Layer 3 of a small transformer language model trained on English Wikipedia (9 layers, counted from 0, width 96).
A neuron's activation on a vector x is GELU(weights . x), where the dot is the dot product.
The model reads these tokens: " research" " and" " writing" "," " filing" " and" " arguing" " pret" "rial" " mot" "ions" "," " and" " taking"

The vector x that enters this layer's MLP at each token. A number n stands for (n - 500) times 0.0084.
0 " research": 488 513 399 661 403 479 422 218 458 315 497 586 551 291 477 694 320 466 356 565 471 440 590 548 586 562 747 607 268 486 389 538 481 413 574 268 536 468 488 618 571 551 407 545 546 573 500 625 457 515 393 575 437 322 472 398 662 381 449 348 581 550 538 581 402 711 476 832 489 495 484 467 635 581 398 526 690 428 741 438 621 572 448 480 451 462 454 500 669 516 470 435 492 625 501 455
1 " and": 518 459 461 663 385 438 426 224 456 468 454 587 602 319 497 528 296 498 364 603 403 415 573 574 601 554 641 582 343 548 431 499 494 387 602 334 520 421 606 552 515 553 378 549 528 657 542 538 540 591 416 486 430 161 491 397 610 484 421 407 529 532 643 634 438 644 424 821 539 478 440 379 483 645 539 508 594 400 679 411 627 447 496 511 349 480 430 582 511 465 493 486 469 590 429 434
2 " writing": 488 599 642 573 425 492 339 192 475 295 488 569 531 265 517 613 294 430 447 662 400 599 551 447 599 490 763 528 308 524 446 586 595 412 620 386 580 472 498 653 424 478 413 592 492 626 429 583 460 464 374 469 483 335 471 503 639 407 366 395 503 528 512 506 257 686 448 771 510 398 504 379 478 516 394 525 658 317 591 485 589 652 498 454 478 428 433 621 618 531 446 535 449 706 425 423
3 ",": 643 494 474 596 396 412 361 267 478 375 509 578 530 279 468 529 172 475 373 675 391 491 584 482 589 525 672 557 437 487 391 500 505 389 577 317 603 441 605 483 458 538 393 541 620 684 524 480 478 517 491 399 460 273 414 364 665 484 394 336 542 560 639 628 434 742 555 779 544 523 457 412 564 524 499 475 536 395 643 452 646 410 458 472 379 411 409 591 545 514 486 482 477 619 428 433
4 " filing": 499 603 614 587 439 413 467 310 409 238 504 582 507 359 455 429 321 358 428 706 383 543 453 412 606 477 691 487 319 479 443 598 585 424 575 312 498 455 491 721 403 372 398 551 465 635 383 574 486 424 452 410 482 305 521 458 778 432 400 375 508 618 646 558 298 696 510 745 487 503 519 322 436 550 400 436 669 342 501 531 560 632 433 499 462 401 465 511 654 478 490 474 456 701 457 438
5 " and": 550 507 515 740 413 401 426 330 443 396 505 569 642 280 502 429 356 412 168 587 332 498 486 525 554 575 594 521 407 510 351 503 430 423 576 363 487 489 600 677 443 479 401 691 479 647 595 518 504 474 438 428 546 154 530 452 618 525 525 493 484 411 562 616 322 643 394 638 595 445 378 208 228 586 537 475 656 336 537 449 529 502 570 499 396 462 491 519 427 450 470 565 364 579 414 437
6 " arguing": 494 607 519 489 394 506 321 345 431 403 464 603 492 322 571 439 289 428 366 608 308 669 438 521 489 499 634 478 298 469 335 505 505 442 578 372 539 523 581 640 423 459 330 577 573 558 562 565 373 339 512 445 425 273 513 464 697 378 353 447 480 569 526 511 288 658 478 757 633 366 447 358 509 538 351 446 615 260 621 543 495 694 520 469 571 478 366 591 583 542 495 482 413 637 445 490
7 " pret": 552 465 632 551 317 456 240 404 391 296 554 566 401 318 506 416 301 454 353 560 459 535 500 524 550 636 685 409 450 438 408 493 520 522 590 267 632 485 477 650 425 515 276 574 487 547 365 489 484 460 536 569 408 380 468 391 597 436 284 359 478 566 513 693 495 697 503 605 600 389 301 462 435 618 376 404 702 269 665 446 442 809 463 561 500 488 485 518 437 465 592 525 405 655 430 531
8 "rial": 621 627 625 655 398 489 379 351 513 333 585 601 438 498 542 391 403 411 345 629 412 581 444 651 525 573 577 514 310 452 420 461 351 443 606 396 580 500 447 402 406 450 314 568 480 567 505 612 413 342 679 508 486 515 471 539 683 610 509 297 500 491 592 668 396 596 500 778 527 521 452 384 548 601 539 582 974 281 827 605 497 541 534 497 468 482 457 427 657 519 546 400 437 667 460 447
9 " mot": 487 393 499 670 401 337 260 405 501 353 573 548 432 320 511 492 428 285 288 555 510 483 504 444 698 474 633 525 352 486 413 504 425 346 574 256 523 485 365 691 499 500 381 625 569 499 298 640 456 508 562 555 532 408 451 594 579 554 433 484 668 566 442 585 492 652 495 720 610 522 540 414 513 601 360 399 917 278 644 483 460 579 641 528 422 480 307 426 458 449 510 633 385 615 485 511
10 "ions": 466 584 484 687 431 469 415 359 500 379 571 542 500 547 439 561 348 403 448 560 401 589 607 530 669 514 629 604 370 560 263 502 464 376 518 333 546 509 578 620 637 432 517 559 607 584 458 707 374 339 486 448 394 404 583 555 537 485 457 493 501 542 458 510 310 600 493 852 635 442 498 413 650 508 438 533 785 209 624 535 441 700 480 487 555 511 440 574 422 518 366 465 336 565 417 317
11 ",": 688 489 443 625 384 417 247 342 423 408 525 554 419 469 445 540 215 437 353 684 443 514 604 492 586 595 620 554 452 452 440 426 415 421 499 311 531 497 674 667 457 408 403 619 645 641 580 508 453 487 382 416 449 299 389 334 608 418 450 532 595 535 487 572 434 663 568 771 630 599 352 389 498 458 436 492 788 322 679 487 658 497 506 513 485 417 420 598 451 468 456 590 368 563 403 412
12 " and": 494 455 453 692 418 364 352 319 433 469 451 621 510 415 534 435 295 401 332 661 407 538 467 503 513 564 597 579 445 575 463 454 493 389 561 312 564 525 638 636 346 442 381 529 607 663 534 542 533 535 366 413 471 125 514 455 619 681 446 461 467 545 604 659 451 575 403 734 421 507 429 362 316 599 498 524 630 374 515 431 595 481 509 476 425 447 398 591 461 413 458 490 364 645 361 451
13 " taking": 453 614 532 630 269 457 458 341 490 392 506 566 389 299 536 430 334 379 445 677 341 616 518 529 543 471 604 445 361 489 347 507 360 442 578 368 605 411 531 541 398 386 379 541 503 636 497 573 560 525 470 392 449 229 485 487 653 489 371 604 452 630 531 556 278 624 470 787 400 443 440 536 446 532 455 443 655 182 489 471 516 744 462 518 397 435 472 525 542 429 559 573 460 654 452 491

Each question shows the input weights of one neuron of the MLP. A number n stands for (n - 500) times 0.0025.

n42: 589 646 534 545 439 668 422 444 494 453 525 473 518 512 475 519 511 593 544 497 516 429 459 491 592 416 419 603 697 513 467 592 539 206 196 529 410 427 585 607 566 533 451 551 622 513 692 379 314 417 454 658 566 506 603 531 458 282 640 461 393 584 518 427 451 524 436 500 462 460 516 648 573 503 393 519 396 500 441 635 326 528 220 543 790 449 521 611 439 777 529 428 465 559 386 552
It fires most on token 10 "ions"

n78: 338 609 477 421 747 483 585 516 433 344 540 472 434 551 543 572 847 403 514 482 410 557 471 661 421 371 505 537 358 445 601 403 500 690 591 492 467 620 439 516 497 363 551 567 613 427 303 618 590 334 515 553 591 626 460 523 472 397 482 534 448 431 435 415 553 486 491 500 474 552 537 585 655 411 347 431 512 399 637 512 351 662 468 551 500 596 428 479 585 386 458 463 551 477 494 520
On which three tokens does it fire most, strongest first? 10 "ions", 9 " mot", 8 "rial"

n113: 484 623 575 482 617 383 418 558 594 318 401 440 515 707 662 696 453 415 558 404 446 606 581 531 470 586 406 355 494 341 464 549 518 464 558 602 449 452 388 464 648 582 542 478 500 523 261 778 619 635 429 556 423 548 618 472 491 494 336 458 736 574 286 278 518 515 336 562 626 488 438 508 693 563 573 419 532 512 544 525 414 444 544 527 526 562 624 517 642 311 455 525 468 395 485 540
It fires most on token 10 "ions"

n103: 741 576 351 487 489 466 548 609 593 655 324 431 678 639 480 384 393 594 487 619 314 451 555 432 583 473 353 432 661 661 572 604 564 628 518 545 340 401 231 439 471 584 496 490 524 671 410 510 514 362 214 510 565 530 432 275 530 500 362 382 619 193 523 731 483 425 469 541 459 466 619 418 411 635 419 425 401 413 406 367 395 568 662 576 532 422 516 551 355 434 489 469 491 500 467 302
On which three tokens does it fire most, strongest first? 5 " and", 12 " and", 1 " and"

n132: 401 596 620 602 587 651 414 468 503 472 617 458 503 625 653 534 575 174 525 261 695 573 584 416 470 707 323 550 458 557 458 602 439 384 331 576 539 542 658 645 622 385 566 656 635 377 566 370 544 547 531 422 318 464 287 581 480 517 462 412 406 471 605 437 549 506 620 670 435 720 342 425 552 452 618 678 365 497 420 463 373 453 442 301 514 462 587 581 582 531 437 463 578 363 290 622
On which token does it fire most, and how strongly? 10 "ions", at about 0.8

n179: 776 433 472 550 413 420 583 500 419 562 379 632 563 817 390 542 506 507 474 696 532 554 458 597 558 573 458 537 520 314 416 577 384 671 620 448 560 578 479 469 510 642 504 444 538 624 609 614 648 672 471 546 629 425 471 343 456 514 256 561 542 436 330 503 612 493 429 365 755 507 552 366 531 593 441 493 503 533 483 427 691 343 518 432 787 510 723 494 92 667 493 566 600 410 416 579
It fires most on token 11 ","

n323: 597 505 525 444 574 500 410 547 488 568 495 607 464 507 600 568 511 476 423 468 481 529 535 449 438 463 389 567 448 540 498 577 638 679 517 401 367 507 559 498 518 498 444 509 429 515 422 428 464 639 331 588 498 340 555 283 534 467 562 502 512 466 548 502 614 579 617 484 529 521 599 571 628 423 386 611 468 653 415 571 530 472 533 603 341 614 471 461 524 541 444 601 511 535 570 618
It fires most on token 0 " research"

n248: 487 525 422 414 321 525 580 430 458 577 475 608 359 508 529 529 437 799 465 382 312 329 475 471 504 492 375 596 500 604 444 522 469 509 573 709 488 560 583 567 563 496 607 433 380 638 432 677 687 814 449 600 527 400 788 405 564 668 567 600 397 250 592 552 604 492 143 475 408 430 496 467 315 454 453 521 165 481 359 120 447 607 341 793 624 567 898 508 513 622 543 529 523 250 405 305
On which token does it fire most, and how strongly? 5 " and", at about 1

n56: 363 614 574 692 621 530 553 566 585 551 547 553 410 454 618 385 543 449 559 574 477 472 485 527 520 488 571 447 642 540 570 453 424 365 477 502 423 643 465 473 481 649 575 341 515 377 442 607 621 453 609 593 415 541 500 592 539 537 439 517 565 390 420 660 425 469 429 624 480 455 301 458 468 607 472 550 428 636 448 520 465 485 579 534 321 524 521 581 520 589 464 624 556 488 538 552
It fires most on token 9 " mot"

n129: 557 459 729 634 723 218 545 481 432 487 362 402 718 603 437 443 539 627 525 783 437 671 635 597 517 336 435 507 510 537 382 532 500 602 366 519 581 317 527 400 710 446 640 425 547 539 694 352 551 480 451 445 452 438 575 530 513 510 702 272 260 396 562 539 470 616 431 490 322 363 608 464 431 724 583 527 520 487 426 564 587 301 418 497 602 616 484 428 442 373 573 413 425 490 549 517
On which token does it fire most, and how strongly? 5 " and", at about 2.4

n29: 366 872 490 567 257 668 590 299 308 552 280 358 397 604 411 545 564 599 546 651 488 651 586 414 529 537 410 409 605 293 689 807 528 500 570 845 522 449 519 601 543 628 496 662 376 543 613 469 398 530 496 689 414 718 635 628 337 515 397 446 601 428 555 343 434 579 489 630 504 336 395 503 478 588 489 740 529 567 351 462 511 496 648 518 301 543 654 542 534 492 674 511 410 358 547 600
It fires most on token 2 " writing"

n339: 454 419 488 578 544 493 520 444 523 656 509 533 399 555 491 480 567 484 421 300 509 549 502 493 484 365 529 623 485 377 575 502 397 455 531 526 395 460 375 508 502 459 630 447 389 500 369 625 495 428 512 420 442 606 651 564 570 509 509 561 539 474 460 591 659 609 451 509 532 629 448 453 478 359 448 400 475 434 569 516 430 441 551 493 590 448 398 487 475 668 493 471 426 495 541 388
On which three tokens does it fire most, strongest first? 9 " mot", 10 "ions", 8 "rial"

n367: 242 393 376 323 357 473 425 580 650 269 409 358 555 645 248 541 640 472 593 522 349 521 456 547 566 406 441 345 388 582 549 536 645 585 369 474 418 487 483 388 643 300 641 510 551 546 599 413 243 393 454 507 713 447 235 449 667 389 510 405 486 347 536 400 470 578 662 446 390 615 530 518 500 659 452 541 485 385 494 456 483 520 414 388 511 481 464 642 282 476 430 710 497 601 513 610
On which three tokens does it fire most, strongest first? 4 " filing", 10 "ions", 6 " arguing"

n313: 730 619 466 589 347 441 521 572 535 497 397 691 405 603 510 618 516 401 510 581 647 461 306 521 500 452 612 529 513 608 446 613 477 377 605 636 437 460 684 215 543 339 593 538 483 666 507 549 633 609 662 451 454 601 387 510 507 438 465 243 538 689 433 580 550 473 585 376 591 393 359 478 608 542 791 735 459 728 388 566 617 458 570 530 478 582 256 612 507 563 554 559 551 638 278 486
It fires most on token 3 ","

n298: 577 533 544 370 361 465 689 470 591 495 695 630 547 489 396 523 254 339 516 435 624 539 579 427 471 451 578 525 475 371 619 531 566 466 631 489 469 350 529 550 668 483 524 462 646 405 349 691 565 488 464 385 494 443 534 412 311 488 580 540 547 522 361 291 548 469 470 297 399 471 544 503 540 437 411 585 433 574 528 515 526 509 482 551 509 355 514 717 500 402 391 628 557 424 531 376
It fires most on token 2 " writing"

n140: 497 643 418 619 675 565 611 667 434 539 526 611 525 599 515 589 453 521 363 395 435 278 500 464 487 616 450 436 492 432 490 508 549 429 606 515 430 492 584 519 580 512 595 413 450 625 602 561 463 660 449 534 403 485 528 322 555 541 505 482 513 492 360 500 548 537 466 484 664 635 469 488 596 367 406 649 571 525 540 518 394 500 354 515 343 696 475 602 410 487 322 495 488 544 507 459
On which three tokens does it fire most, strongest first? 10 "ions", 11 ",", 0 " research"

n238: 286 308 518 379 730 574 383 424 449 409 624 523 433 566 603 449 570 383 747 539 517 388 514 530 385 423 466 479 559 541 415 525 656 616 810 525 626 360 598 582 635 398 423 401 497 348 608 497 429 403 332 657 535 510 400 520 722 477 538 529 679 685 467 437 638 691 579 594 435 436 379 563 375 541 532 412 434 459 513 497 420 301 524 559 416 622 529 437 328 455 723 493 487 681 704 414
Its two highest activations, in order, are on tokens 7 " pret", 9 " mot"

n357: 461 552 523 472 278 755 328 407 588 616 445 340 604 449 627 427 369 601 534 582 319 508 324 664 418 297 540 508 383 405 532 512 687 401 772 418 542 461 702 398 671 521 477 260 463 290 561 563 445 431 500 467 758 568 353 592 726 475 597 447 485 546 429 458 806 521 526 391 414 609 427 529 439 552 490 507 406 572 386 617 416 441 299 447 561 542 734 544 671 552 371 489 296 729 507 536
On which token does it fire most, and how strongly? 6 " arguing", at about 1.4

n167: 621 450 428 616 413 261 530 213 504 575 382 426 663 613 560 462 343 597 647 557 677 563 439 424 593 576 447 363 717 527 378 536 341 560 592 500 174 378 599 227 522 475 413 631 424 600 678 527 508 523 389 581 551 456 577 630 426 280 604 511 508 397 370 575 341 511 450 307 601 523 530 364 366 729 572 527 497 597 420 469 470 145 639 611 441 642 686 518 461 349 827 386 447 383 496 519
Its two highest activations, in order, are on tokens 5 " and", 1 " and"

n359: 385 545 415 458 685 388 586 403 625 494 547 580 556 593 710 556 566 473 475 585 414 506 521 609 358 611 505 406 691 387 383 494 562 423 593 461 415 489 541 450 540 349 598 482 568 531 693 545 524 404 475 485 399 385 375 432 551 430 371 537 441 435 431 563 595 350 350 415 599 535 559 413 638 310 441 376 419 600 343 574 471 429 356 466 571 542 317 418 533 677 540 435 368 553 381 314
On which three tokens does it fire most, strongest first? 6 " arguing", 10 "ions", 12 " and"

n217: 519 551 542 439 551 371 615 536 518 541 723 523 413 497 357 653 484 518 600 469 253 439 624 559 512 556 522 544 398 352 406 559 503 629 494 525 565 477 586 352 686 385 500 423 538 392 618 401 589 506 619 580 469 443 419 376 389 377 368 699 444 511 362 568 629 427 509 389 437 658 573 618 477 476 570 453 384 467 665 408 743 524 560 635 595 388 534 525 452 521 485 667 464 415 514 425
It fires most on token 11 ","

n264: 500 492 554 503 583 640 585 363 259 546 516 399 508 605 666 718 707 435 451 354 631 397 536 557 557 557 457 427 383 519 468 445 526 555 569 433 471 447 464 542 632 453 623 406 514 362 607 494 567 560 520 561 437 529 561 481 481 566 511 418 696 423 580 453 388 518 419 568 746 618 555 547 479 573 487 310 446 490 568 472 382 580 508 524 408 581 529 413 525 380 369 571 559 588 619 489
Its two highest activations, in order, are on tokens 0 " research", 9 " mot"

n351: 435 388 322 683 307 497 541 520 540 489 430 571 617 531 503 432 635 647 563 624 446 255 515 591 404 433 684 393 506 503 539 448 657 394 461 414 476 559 445 459 474 707 510 584 460 519 617 538 472 630 417 593 558 357 558 359 461 729 615 328 712 412 602 549 613 429 534 524 506 537 500 620 560 428 677 356 495 538 506 546 503 543 803 503 353 456 608 437 544 469 443 405 568 512 535 406
It fires most on token 1 " and"

n45: 624 596 441 345 302 306 579 597 431 540 523 389 476 622 658 569 415 480 597 719 506 530 463 523 424 562 434 488 539 454 314 449 530 542 482 511 604 386 600 421 579 514 322 572 494 653 455 535 514 500 527 396 481 486 361 466 506 528 337 362 460 635 283 541 419 300 590 486 567 406 497 704 567 564 503 509 463 435 508 454 298 514 605 528 485 636 426 476 567 451 494 560 455 648 610 553
On which three tokens does it fire most, strongest first? 13 " taking", 7 " pret", 6 " arguing"

n273: 417 472 453 478 637 467 536 486 520 622 691 466 706 516 408 419 552 448 424 572 356 437 566 460 567 467 488 251 541 520 461 654 392 424 320 386 459 458 503 498 522 531 534 431 548 579 377 518 462 488 681 482 493 377 423 434 407 490 620 546 495 519 505 518 650 582 400 447 531 447 497 405 561 389 562 596 440 521 361 432 475 424 569 367 353 493 519 481 572 559 615 462 505 357 553 552
It fires most on token 5 " and"

n240: 553 418 563 576 598 527 571 478 459 466 239 542 494 484 616 453 377 445 560 628 493 838 332 380 513 477 410 464 549 406 370 479 366 588 296 695 487 438 742 605 468 608 591 473 423 430 536 534 608 487 514 225 564 458 347 698 513 560 616 435 487 539 552 380 461 683 432 600 387 493 467 563 572 517 541 550 466 652 363 695 513 466 377 418 385 526 651 375 544 408 628 560 590 650 683 219
Its two highest activations, in order, are on tokens 13 " taking", 4 " filing"

n335: 446 503 392 522 514 444 598 553 503 608 620 433 429 746 559 593 424 411 546 640 444 553 301 528 472 590 476 590 527 547 557 538 544 505 478 473 559 520 583 585 483 500 553 469 549 497 292 503 341 586 596 464 461 435 658 428 502 474 531 580 559 703 540 516 593 441 458 531 393 505 467 592 533 390 629 621 487 495 417 374 536 539 505 337 511 385 517 507 521 377 729 420 462 456 493 566
Its two highest activations, in order, are on tokens 12 " and", 13 " taking"

n277: 665 470 423 544 471 304 612 519 513 658 507 316 671 580 391 527 551 446 722 596 521 573 584 579 643 612 405 634 510 523 413 472 503 288 706 437 292 606 710 384 580 570 697 527 703 611 438 357 453 576 431 460 532 578 570 266 423 533 257 317 654 602 435 539 332 522 605 328 676 460 556 470 597 503 509 333 477 475 506 517 603 520 635 545 465 490 665 426 507 585 665 533 543 500 513 618
Its two highest activations, in order, are on tokens 3 ",", 11 ","

n341: 419 394 540 301 391 315 575 831 549 601 376 433 347 418 404 330 460 455 439 616 321 734 500 424 358 392 563 628 707 460 719 741 450 433 416 538 578 594 593 366 504 730 332 293 371 272 449 447 626 707 341 504 815 461 312 755 547 400 570 434 367 705 421 644 669 469 479 588 348 432 456 611 461 484 588 637 317 549 324 500 632 561 406 445 349 442 458 537 631 697 392 484 339 693 396 393
On which token does it fire most, and how strongly? 12 " and", at about 0.43

n243: 355 404 370 428 406 320 722 664 544 594 338 395 479 416 536 743 406 633 418 450 597 447 584 601 521 766 510 554 482 555 276 660 462 489 477 486 747 247 547 503 510 555 583 533 449 538 447 511 533 521 587 613 438 225 542 308 230 550 496 497 562 503 535 422 680 632 529 608 430 586 475 697 504 729 671 261 457 415 452 446 428 377 404 736 440 573 393 433 570 448 414 449 614 323 618 468
On which three tokens does it fire most, strongest first? 1 " and", 0 " research", 3 ","

n65: 631 494 407 421 359 532 595 489 387 403 397 357 645 580 474 497 495 388 440 307 461 500 552 655 573 480 476 644 570 512 399 445 549 539 494 535 475 408 676 451 677 659 437 567 535 515 486 194 497 603 536 547 519 587 552 604 453 466 708 531 538 622 275 464 374 575 524 586 661 348 491 469 556 500 604 656 443 546 585 474 394 572 500 441 494 390 506 690 371 509 449 503 538 414 539 406
It fires most on token 10 "ions"